Layer 6 of a small transformer language model trained on English Wikipedia (9 layers, counted from 0, width 64).
Take only the direct path to the model's output, skipping the later layers: a vector added to the residual stream pushes a token's score in proportion to its dot product with that token's output vector.

Output vectors of the tokens that the questions are about. A number n stands for (n - 500) times 0.0046.
"rical": 962 424 671 642 591 532 568 331 554 583 566 620 614 307 216 604 515 338 295 573 180 463 413 482 353 763 506 501 293 517 524 347 700 441 739 365 517 151 320 446 650 276 540 746 398 646 210 560 632 416 585 292 738 665 421 470 497 667 459 464 762 586 601 191
"duce": 480 342 547 755 332 499 590 321 314 489 460 506 526 398 541 604 389 282 618 476 395 340 150 552 336 612 222 463 458 743 616 570 621 474 587 362 458 531 337 658 653 203 343 874 509 580 379 260 618 643 711 288 716 751 457 651 421 468 585 692 626 608 634 379
"ox": 717 439 350 563 636 648 342 523 343 610 464 443 458 314 569 534 371 411 453 537 424 484 398 386 524 603 406 495 482 375 507 539 637 453 561 407 594 405 363 472 663 443 524 543 551 555 427 513 401 384 619 490 591 767 362 673 284 641 665 469 500 549 507 637
"de": 495 397 639 641 513 447 540 405 472 513 519 628 471 466 501 629 283 423 725 574 306 461 428 491 328 436 472 538 388 574 224 350 624 518 597 385 538 613 423 531 399 341 503 632 469 602 478 483 704 416 377 544 547 532 504 450 683 666 606 660 369 665 508 358
"eration": 583 470 434 266 467 479 593 289 471 481 462 507 774 365 539 574 507 23 604 616 425 553 238 534 183 783 267 402 585 672 242 449 733 611 822 530 569 555 400 483 804 362 488 672 478 237 275 566 424 616 595 385 427 494 591 421 639 566 829 541 551 482 567 452
" COVID": 483 311 391 393 226 557 601 511 425 491 735 481 434 281 465 724 527 470 682 417 566 487 517 582 428 582 423 443 530 693 536 323 541 454 531 668 543 516 398 515 662 516 402 667 507 545 364 709 394 315 662 441 430 628 410 421 500 446 534 508 595 513 651 301
" him": 383 396 560 480 347 380 583 380 274 604 511 586 494 548 252 483 481 392 722 343 544 599 459 441 236 616 370 420 338 607 566 560 478 629 408 539 500 364 549 540 488 237 505 740 539 591 511 559 712 429 578 392 641 610 362 468 558 523 574 629 732 587 631 444
" floor": 563 248 508 706 442 603 527 582 308 573 588 564 453 341 444 404 412 438 709 531 299 538 430 435 380 408 275 562 384 782 454 483 411 641 756 423 552 285 441 631 710 450 504 562 484 553 499 426 555 375 586 350 696 495 512 487 339 583 557 462 622 610 622 446
"th": 541 490 509 705 515 454 443 421 566 404 515 547 440 536 425 518 240 406 514 610 521 588 545 592 744 399 520 629 472 457 547 358 579 425 612 592 374 462 450 450 483 534 515 529 427 401 460 394 382 425 256 529 483 513 514 479 652 580 642 530 487 642 472 555
"ensus": 600 428 683 598 468 348 526 464 639 612 585 334 488 289 498 624 359 356 710 585 334 476 560 392 287 506 395 688 580 567 586 421 634 594 746 444 494 318 318 542 522 358 457 453 686 569 461 382 299 637 531 317 490 517 523 554 380 497 759 569 457 484 581 441
" of": 538 585 702 462 505 480 406 299 664 523 519 643 433 637 572 438 587 496 394 462 529 521 417 435 644 546 509 465 428 584 611 623 457 478 670 446 369 489 516 579 450 578 621 450 468 438 529 454 441 611 432 346 499 417 496 406 488 429 336 385 454 431 478 698
"ts": 353 362 279 645 424 336 445 402 548 542 543 437 384 644 330 377 344 453 479 563 265 486 442 489 501 664 674 484 473 497 511 447 599 515 852 467 527 706 482 491 362 402 546 701 452 487 391 579 438 600 478 522 590 546 409 407 655 436 771 628 592 545 505 498
"me": 241 268 580 596 509 479 418 487 423 507 510 651 363 454 535 441 359 464 712 579 232 463 423 521 420 564 551 579 656 595 469 301 604 469 747 587 444 531 420 408 574 249 501 455 822 460 461 501 475 620 584 530 667 511 494 606 586 614 509 530 329 423 486 455
"oral": 770 549 524 352 444 439 519 518 609 589 528 567 508 418 457 682 555 288 434 536 497 506 521 449 391 542 462 594 235 501 540 447 638 680 592 429 720 422 348 450 413 317 539 846 403 392 525 278 507 328 436 476 686 360 422 429 350 543 613 464 631 594 607 591
"orter": 541 337 472 542 310 398 591 644 509 657 578 513 612 430 344 415 153 360 618 453 350 460 486 545 397 553 504 794 334 462 313 598 489 492 655 549 468 528 276 465 677 339 531 620 404 653 477 528 623 539 638 516 615 421 94 730 442 673 747 616 479 490 577 371
"ate": 500 514 296 371 390 445 369 522 314 544 419 601 542 485 504 494 405 450 654 579 530 447 612 473 492 559 587 402 524 698 687 741 439 637 711 603 434 408 423 315 411 548 558 605 371 325 500 360 410 509 484 427 576 552 515 456 604 429 619 514 404 665 512 529
"ually": 544 572 527 396 395 280 653 387 447 551 646 653 803 361 266 714 343 199 438 224 317 708 689 500 341 679 539 425 534 680 728 451 683 433 339 558 526 415 316 722 711 242 599 721 655 638 278 419 317 402 690 230 682 716 439 508 168 571 557 472 349 542 600 510
" election": 366 400 612 398 532 456 423 502 556 523 683 647 498 350 534 659 370 438 667 576 484 491 542 546 324 470 650 650 449 715 398 435 571 662 570 394 462 403 467 478 719 397 519 597 507 469 298 573 341 508 469 407 457 485 358 418 670 318 639 488 590 463 616 342
" Written": 419 499 607 739 435 451 506 260 374 641 658 555 654 215 361 575 459 429 583 564 320 367 420 408 392 536 453 646 531 578 467 255 587 433 520 679 553 306 433 430 589 353 464 694 429 513 510 551 614 747 617 408 530 400 510 667 282 626 618 585 499 564 585 349
" Directed": 466 450 646 688 377 384 492 119 470 716 718 420 681 355 350 480 387 542 634 563 372 492 288 457 321 768 465 667 613 778 437 206 643 319 625 716 458 222 425 465 674 404 440 645 464 581 331 593 627 601 635 370 488 441 545 572 299 647 642 603 631 355 573 166
"ained": 372 402 455 427 323 407 473 311 437 480 581 667 654 349 422 491 442 310 535 511 546 710 451 625 267 759 553 541 570 377 456 566 694 520 637 591 659 483 327 476 564 449 517 707 414 727 212 522 371 415 790 309 442 494 237 556 334 703 527 486 424 824 573 550
":": 286 514 568 241 504 567 385 493 667 636 596 527 460 484 485 368 607 445 634 762 609 461 434 497 555 513 415 335 525 390 531 475 471 490 540 457 438 459 509 554 481 598 619 556 439 494 509 427 550 662 265 429 518 744 686 447 560 340 405 483 321 593 453 533
"ropoda": 612 111 504 677 279 406 502 460 551 560 675 411 563 357 274 398 650 585 700 911 279 373 241 323 389 467 452 638 345 754 352 610 673 764 757 473 655 293 193 636 536 313 560 488 695 360 495 355 240 230 610 356 340 639 655 616 523 756 896 535 918 403 597 33
" represented": 533 290 675 338 417 399 294 515 623 657 556 647 375 607 466 540 643 496 502 380 341 578 466 465 415 558 325 491 502 513 482 358 653 593 558 439 561 445 437 490 667 614 518 560 379 394 344 537 493 601 649 413 430 579 490 463 438 555 624 512 475 719 587 334
"av": 458 453 441 504 445 484 570 367 574 567 432 652 576 421 591 495 321 536 605 521 478 528 522 408 457 525 564 606 553 338 316 436 632 595 368 654 575 521 369 520 465 588 467 409 590 419 531 455 323 435 449 646 418 538 554 386 461 488 646 576 545 646 465 524
"itors": 565 404 582 641 424 596 367 435 272 428 525 604 731 369 387 614 395 173 408 417 482 628 547 292 425 484 446 409 510 500 485 319 761 370 652 344 685 363 402 690 715 192 565 883 618 420 243 505 346 526 390 339 626 622 632 531 404 624 840 610 662 545 594 438
"itions": 549 539 610 501 542 672 326 416 433 487 466 536 738 450 482 312 435 133 455 487 558 535 598 430 286 462 358 401 486 565 471 284 703 362 581 363 576 432 410 600 767 233 605 754 588 457 334 415 540 423 542 201 565 687 486 593 497 520 863 630 577 569 635 488
"cent": 738 451 496 748 478 403 550 406 318 679 563 713 603 584 395 450 436 365 658 420 291 509 523 267 543 707 418 734 370 883 533 407 569 436 597 379 401 541 361 646 425 284 406 593 444 438 346 540 526 644 262 672 406 504 553 456 315 616 587 514 402 471 547 480
".\"": 452 511 677 386 674 337 735 627 412 592 478 360 624 542 498 282 479 443 734 396 431 600 350 428 265 318 312 610 449 414 729 559 440 548 685 760 436 286 483 493 466 307 540 581 453 566 479 570 407 677 560 365 769 642 344 427 445 381 638 617 388 657 553 334

Each question shows what one neuron of this layer's MLP adds at an activation of 1. A number n stands for (n - 500) times 0.00078.

n179: 545 551 426 478 444 612 550 502 522 583 529 339 475 486 474 481 538 505 481 433 510 517 559 507 593 479 392 528 554 498 624 471 505 480 535 537 529 597 366 510 474 518 427 551 422 515 504 548 429 428 509 512 445 467 537 547 604 450 379 381 460 424 515 541
Pushed down most: "de"

n98: 494 482 423 496 623 378 573 431 462 500 369 479 497 598 521 512 525 421 536 413 523 448 451 587 533 571 594 658 306 448 551 600 490 513 326 547 459 491 604 486 533 566 589 423 589 626 639 428 615 478 356 507 382 499 432 489 461 347 406 616 528 546 524 433
Pushed down most: "itors"

n208: 374 586 524 408 484 487 454 422 507 511 461 491 506 434 571 305 418 458 766 436 651 468 697 393 635 519 440 505 546 461 412 500 412 614 367 350 473 352 540 453 490 542 348 551 604 523 501 450 591 500 627 576 486 476 414 581 502 384 548 676 564 556 534 459
Which of these tokens does it push up most? " him"

n68: 395 503 417 454 470 300 438 552 469 644 562 590 494 571 427 383 491 703 300 319 651 392 706 616 507 592 600 717 482 488 590 396 354 511 522 578 466 475 457 617 238 571 510 573 527 553 633 491 363 516 305 488 558 424 446 447 635 555 518 604 334 607 360 370
Pushed down most: "eration"

n55: 437 582 489 666 492 554 467 499 646 521 577 498 537 512 489 484 433 633 547 427 486 590 603 523 349 687 436 427 638 525 508 536 483 464 504 507 368 573 561 418 609 530 489 537 421 443 370 449 555 482 507 497 545 475 458 465 343 539 419 528 452 435 401 348
Which of these tokens does it push up most? " Directed"

n102: 363 471 402 354 670 554 310 520 906 570 465 492 405 491 564 563 463 312 580 696 546 162 531 543 529 504 429 344 498 351 503 714 499 546 400 627 276 615 414 360 623 509 491 464 532 672 325 474 552 493 588 426 832 325 295 401 784 338 472 494 508 386 726 747
Pushed down most: "cent"

n88: 582 359 487 505 394 778 443 527 549 466 380 396 614 534 377 417 659 322 461 462 620 413 453 283 307 268 552 482 573 467 444 575 503 347 570 494 666 504 415 655 450 347 738 508 510 532 536 977 699 572 705 613 443 352 614 455 430 432 666 241 498 531 621 438
Pushed down most: "th"

n178: 584 504 514 534 566 425 517 439 511 450 527 530 512 493 582 548 458 439 563 498 604 465 470 470 527 527 434 448 592 486 485 466 488 549 351 548 513 529 439 540 470 496 453 537 524 430 602 496 411 444 446 539 431 578 555 486 492 436 513 502 469 489 446 522
Which of these tokens does it push up most? "av"

n91: 454 499 481 579 490 452 550 458 436 473 647 530 516 499 431 456 487 592 465 466 508 518 529 465 560 553 524 503 436 571 530 551 506 463 553 494 487 475 582 479 503 424 427 484 463 401 558 439 453 606 607 345 498 644 518 562 449 444 457 437 553 569 401 509
Which of these tokens does it push up most? "duce"

n174: 647 508 473 380 576 478 532 540 495 640 352 484 556 522 546 578 535 564 451 502 440 417 548 344 538 563 380 497 401 347 516 517 538 532 554 582 646 433 559 490 505 407 565 573 475 499 507 437 356 388 506 498 638 504 404 552 493 422 384 525 628 497 498 640
Which of these tokens does it push up most? "oral"

n50: 699 419 523 436 560 599 418 624 479 531 332 504 572 475 504 463 417 504 584 497 424 472 439 522 516 534 560 508 534 598 580 533 605 479 401 430 569 424 556 411 575 511 575 529 547 592 423 436 509 423 490 611 416 570 485 487 547 429 507 492 411 455 346 473
Pushed down most: " Written"

n145: 528 572 553 640 522 622 650 428 549 401 570 489 541 459 488 448 382 628 511 488 481 623 503 547 424 382 508 512 473 431 529 497 506 414 659 520 365 477 510 526 558 463 447 545 454 317 575 438 369 452 357 428 463 502 585 417 554 427 601 402 610 470 503 590
Which of these tokens does it push up most? "th"

n175: 378 632 425 780 546 303 552 476 486 472 562 554 540 598 498 420 611 453 276 405 602 439 582 452 502 471 646 563 360 438 503 356 540 524 564 429 524 545 659 626 489 489 288 565 563 340 555 420 515 771 505 207 477 404 449 663 368 498 624 511 413 304 560 533
Which of these tokens does it push up most? " Written"

n73: 393 525 636 411 531 598 478 584 494 462 415 648 429 492 715 528 522 558 548 367 488 545 384 400 514 542 410 452 474 532 456 540 539 332 446 453 497 451 486 454 527 535 544 554 486 443 457 500 551 546 368 590 397 612 493 438 402 558 533 479 429 527 567 844
Pushed down most: "ropoda"

n186: 429 522 522 562 418 524 457 352 495 440 621 522 489 488 485 573 472 437 503 513 501 473 563 532 405 598 593 451 549 492 577 441 540 561 582 476 433 535 621 439 471 475 462 474 540 528 505 480 359 579 510 407 561 513 488 604 555 364 424 492 427 646 572 433
Which of these tokens does it push up most? "ained"

n37: 547 448 671 716 447 495 510 493 482 434 522 483 432 615 421 419 395 425 423 446 450 418 571 327 541 467 535 640 468 412 594 590 569 547 577 455 473 699 452 632 538 434 575 507 527 515 493 593 604 466 497 653 378 418 624 391 479 385 603 418 445 400 460 373
Which of these tokens does it push up most? "cent"

n190: 654 501 469 525 711 649 652 572 367 438 526 558 386 464 550 769 402 547 405 653 437 488 632 405 591 533 699 495 545 406 512 424 676 310 606 417 437 447 188 535 653 389 653 415 474 509 407 336 395 163 463 521 558 410 414 611 550 513 438 425 531 619 610 461
Which two tokens does it push up most, strongest first? "rical", "ox"

n75: 645 604 470 465 534 538 323 546 402 647 435 483 626 649 504 538 607 460 337 522 585 411 556 477 594 449 504 715 516 403 552 508 666 615 457 473 481 440 411 360 521 453 503 642 451 473 500 341 547 410 520 429 534 569 484 447 291 538 375 515 446 545 579 611
Which two tokens does it push up most, strongest first? "oral", "ox"

n21: 454 470 571 482 619 456 590 501 512 405 540 575 478 449 491 646 568 574 512 662 487 558 502 539 660 467 687 566 504 581 384 496 573 454 519 452 358 529 510 473 477 516 397 389 483 414 413 522 353 590 430 438 537 518 433 379 559 448 414 452 450 519 480 544
Which of these tokens does it push up most? " election"

n58: 496 625 408 427 456 515 518 498 559 501 314 430 550 523 564 439 532 693 467 393 355 506 523 493 534 612 463 593 475 456 366 389 466 545 428 532 571 487 447 514 489 401 552 408 583 435 586 605 500 473 524 515 500 562 549 599 519 445 513 540 613 477 475 308
Which two tokens does it push up most, strongest first? "ropoda", "av"

n67: 454 559 408 521 495 537 509 461 537 568 819 456 489 475 610 573 658 603 601 553 443 404 587 594 515 552 576 330 486 489 532 300 523 433 436 550 469 446 511 375 666 560 302 635 419 545 531 447 425 503 443 326 349 657 512 435 421 517 636 462 461 516 422 440
Which two tokens does it push up most, strongest first? " COVID", " Directed"

n131: 557 520 412 499 505 429 528 412 528 458 411 433 511 489 439 529 490 478 569 550 557 525 517 560 510 507 375 485 531 517 668 383 491 622 463 537 468 543 466 580 509 469 551 478 576 495 579 489 418 543 548 522 451 507 387 493 530 523 394 520 502 430 489 461
Which of these tokens does it push up most? "ually"

n221: 528 508 572 505 425 547 303 556 649 445 493 641 445 576 525 599 525 282 543 561 397 502 500 410 682 495 594 428 384 430 603 517 432 344 465 429 479 677 356 314 630 486 462 526 472 480 402 344 489 404 402 414 484 615 595 586 422 622 540 542 612 514 600 798
Pushed down most: ".\""

n176: 457 444 481 542 479 575 642 435 552 503 626 576 433 315 427 366 542 490 347 431 491 523 356 522 639 458 508 503 492 464 553 635 584 480 408 417 405 537 470 421 465 423 540 550 582 464 507 409 549 620 537 568 533 530 533 539 467 503 454 599 476 483 478 742
Which two tokens does it push up most, strongest first? "duce", " of"

n170: 453 612 391 600 491 530 567 571 504 297 484 578 511 309 394 527 397 667 530 704 267 616 550 680 424 623 470 576 509 525 559 585 512 473 520 420 675 438 447 360 411 456 470 484 432 364 689 602 398 384 512 428 334 460 486 453 534 639 590 372 412 589 632 510
Which two tokens does it push up most, strongest first? "ropoda", "ained"

n207: 459 338 547 318 436 593 388 675 532 510 618 574 605 490 439 518 655 576 671 574 513 538 315 402 421 430 407 465 499 415 445 391 418 501 612 602 491 568 619 426 366 466 513 577 413 513 546 583 450 563 369 404 612 634 580 509 641 614 365 362 509 460 512 499
Which of these tokens does it push up most? ":"

n125: 407 465 495 508 518 597 453 439 735 581 427 546 512 507 593 563 484 513 538 496 491 498 502 585 585 442 350 352 455 479 401 552 431 405 447 510 528 313 682 466 380 714 350 616 463 392 442 605 520 545 439 632 610 570 464 462 536 461 562 460 342 567 431 519
Which of these tokens does it push up most? ":"

n34: 479 565 497 437 283 438 512 444 310 555 562 524 423 648 552 454 490 612 464 656 598 515 598 518 590 506 421 455 413 478 588 469 444 671 441 413 636 499 657 515 566 637 422 577 415 579 465 487 387 494 356 487 426 601 571 527 488 392 543 579 474 441 429 380
Which of these tokens does it push up most? ":"

n127: 523 524 538 678 317 538 431 590 519 475 416 332 523 500 443 426 404 508 467 388 590 670 508 449 422 459 638 532 621 492 548 484 472 570 545 577 426 480 401 486 405 488 530 514 433 498 553 543 602 572 669 512 478 446 562 403 483 380 500 680 518 352 658 415
Which of these tokens does it push up most? " Directed"

n234: 534 452 488 561 461 475 449 320 432 479 422 609 525 465 482 610 427 369 487 538 624 455 630 417 425 532 452 525 478 488 359 527 536 564 543 566 546 554 537 544 523 522 416 568 475 518 426 541 460 457 301 472 647 472 497 556 517 591 521 658 435 557 509 458
Which of these tokens does it push up most? "itors"

n255: 445 575 403 514 479 488 521 480 437 459 597 535 555 518 531 471 529 553 573 472 561 449 515 470 523 525 524 498 499 343 465 396 551 509 447 551 535 467 692 415 437 551 553 488 506 536 501 539 551 572 495 445 486 586 588 462 530 392 377 463 293 605 533 533
Which of these tokens does it push up most? ":"

n123: 477 475 590 523 484 566 499 442 551 512 510 374 554 558 580 396 465 451 477 510 537 524 494 465 548 611 472 477 577 447 540 421 454 455 396 509 570 588 302 523 454 566 508 508 446 453 445 472 411 490 573 531 566 512 526 591 433 543 529 634 560 472 418 580
Pushed down most: " election"

n14: 580 548 389 592 359 382 530 522 613 471 484 421 419 570 525 549 477 525 559 514 405 677 573 577 584 743 320 456 578 501 596 458 513 483 374 344 478 371 493 502 538 468 397 549 270 524 489 561 505 496 506 576 501 448 464 489 458 439 593 435 568 543 527 489
Pushed down most: "me"

n38: 493 377 414 566 514 513 467 415 702 409 473 484 405 424 555 523 438 520 641 559 474 470 499 489 519 556 651 524 552 545 576 483 472 451 390 561 398 401 499 386 501 622 562 525 460 509 555 613 463 473 583 487 415 514 410 599 442 462 467 620 489 452 426 482
Which two tokens does it push up most, strongest first? " Directed", " COVID"

n129: 501 511 586 539 554 426 463 434 317 397 531 419 503 631 637 555 455 309 335 403 564 570 472 462 646 415 480 416 452 444 646 557 638 476 503 503 601 424 493 511 612 547 541 574 581 339 413 378 534 505 450 424 592 652 496 567 430 424 535 392 517 575 512 599
Which of these tokens does it push up most? "itors"

n5: 451 524 406 399 493 624 424 414 548 519 535 481 533 659 432 402 593 475 491 549 545 548 450 618 603 402 449 624 472 487 462 530 484 514 463 524 519 466 604 439 534 451 639 452 540 510 565 586 401 509 472 493 473 524 570 458 564 427 407 567 444 507 447 429
Pushed down most: "duce"

n244: 325 419 626 383 547 380 491 487 433 422 386 520 599 578 591 435 418 445 570 540 551 558 451 508 466 465 536 555 566 545 578 464 459 606 399 423 520 431 532 628 497 499 537 605 502 425 462 469 469 513 352 469 553 462 556 584 513 419 514 573 482 483 532 604
Pushed down most: "rical"

n113: 418 595 564 488 631 615 498 549 490 513 417 460 477 570 559 432 459 394 454 467 559 461 368 598 438 451 487 546 529 467 564 531 500 606 642 551 422 519 446 407 472 512 537 606 506 406 524 550 430 570 485 452 530 438 314 383 373 440 644 618 442 600 557 473
Which of these tokens does it push up most? ".\""

n161: 588 471 619 429 637 520 486 613 486 483 584 389 336 595 480 456 530 609 387 408 503 539 569 628 549 453 480 501 519 423 431 385 471 489 402 468 433 417 672 481 599 575 412 575 410 554 390 634 596 504 547 582 473 563 349 220 481 598 414 497 426 652 360 635
Which of these tokens does it push up most? " represented"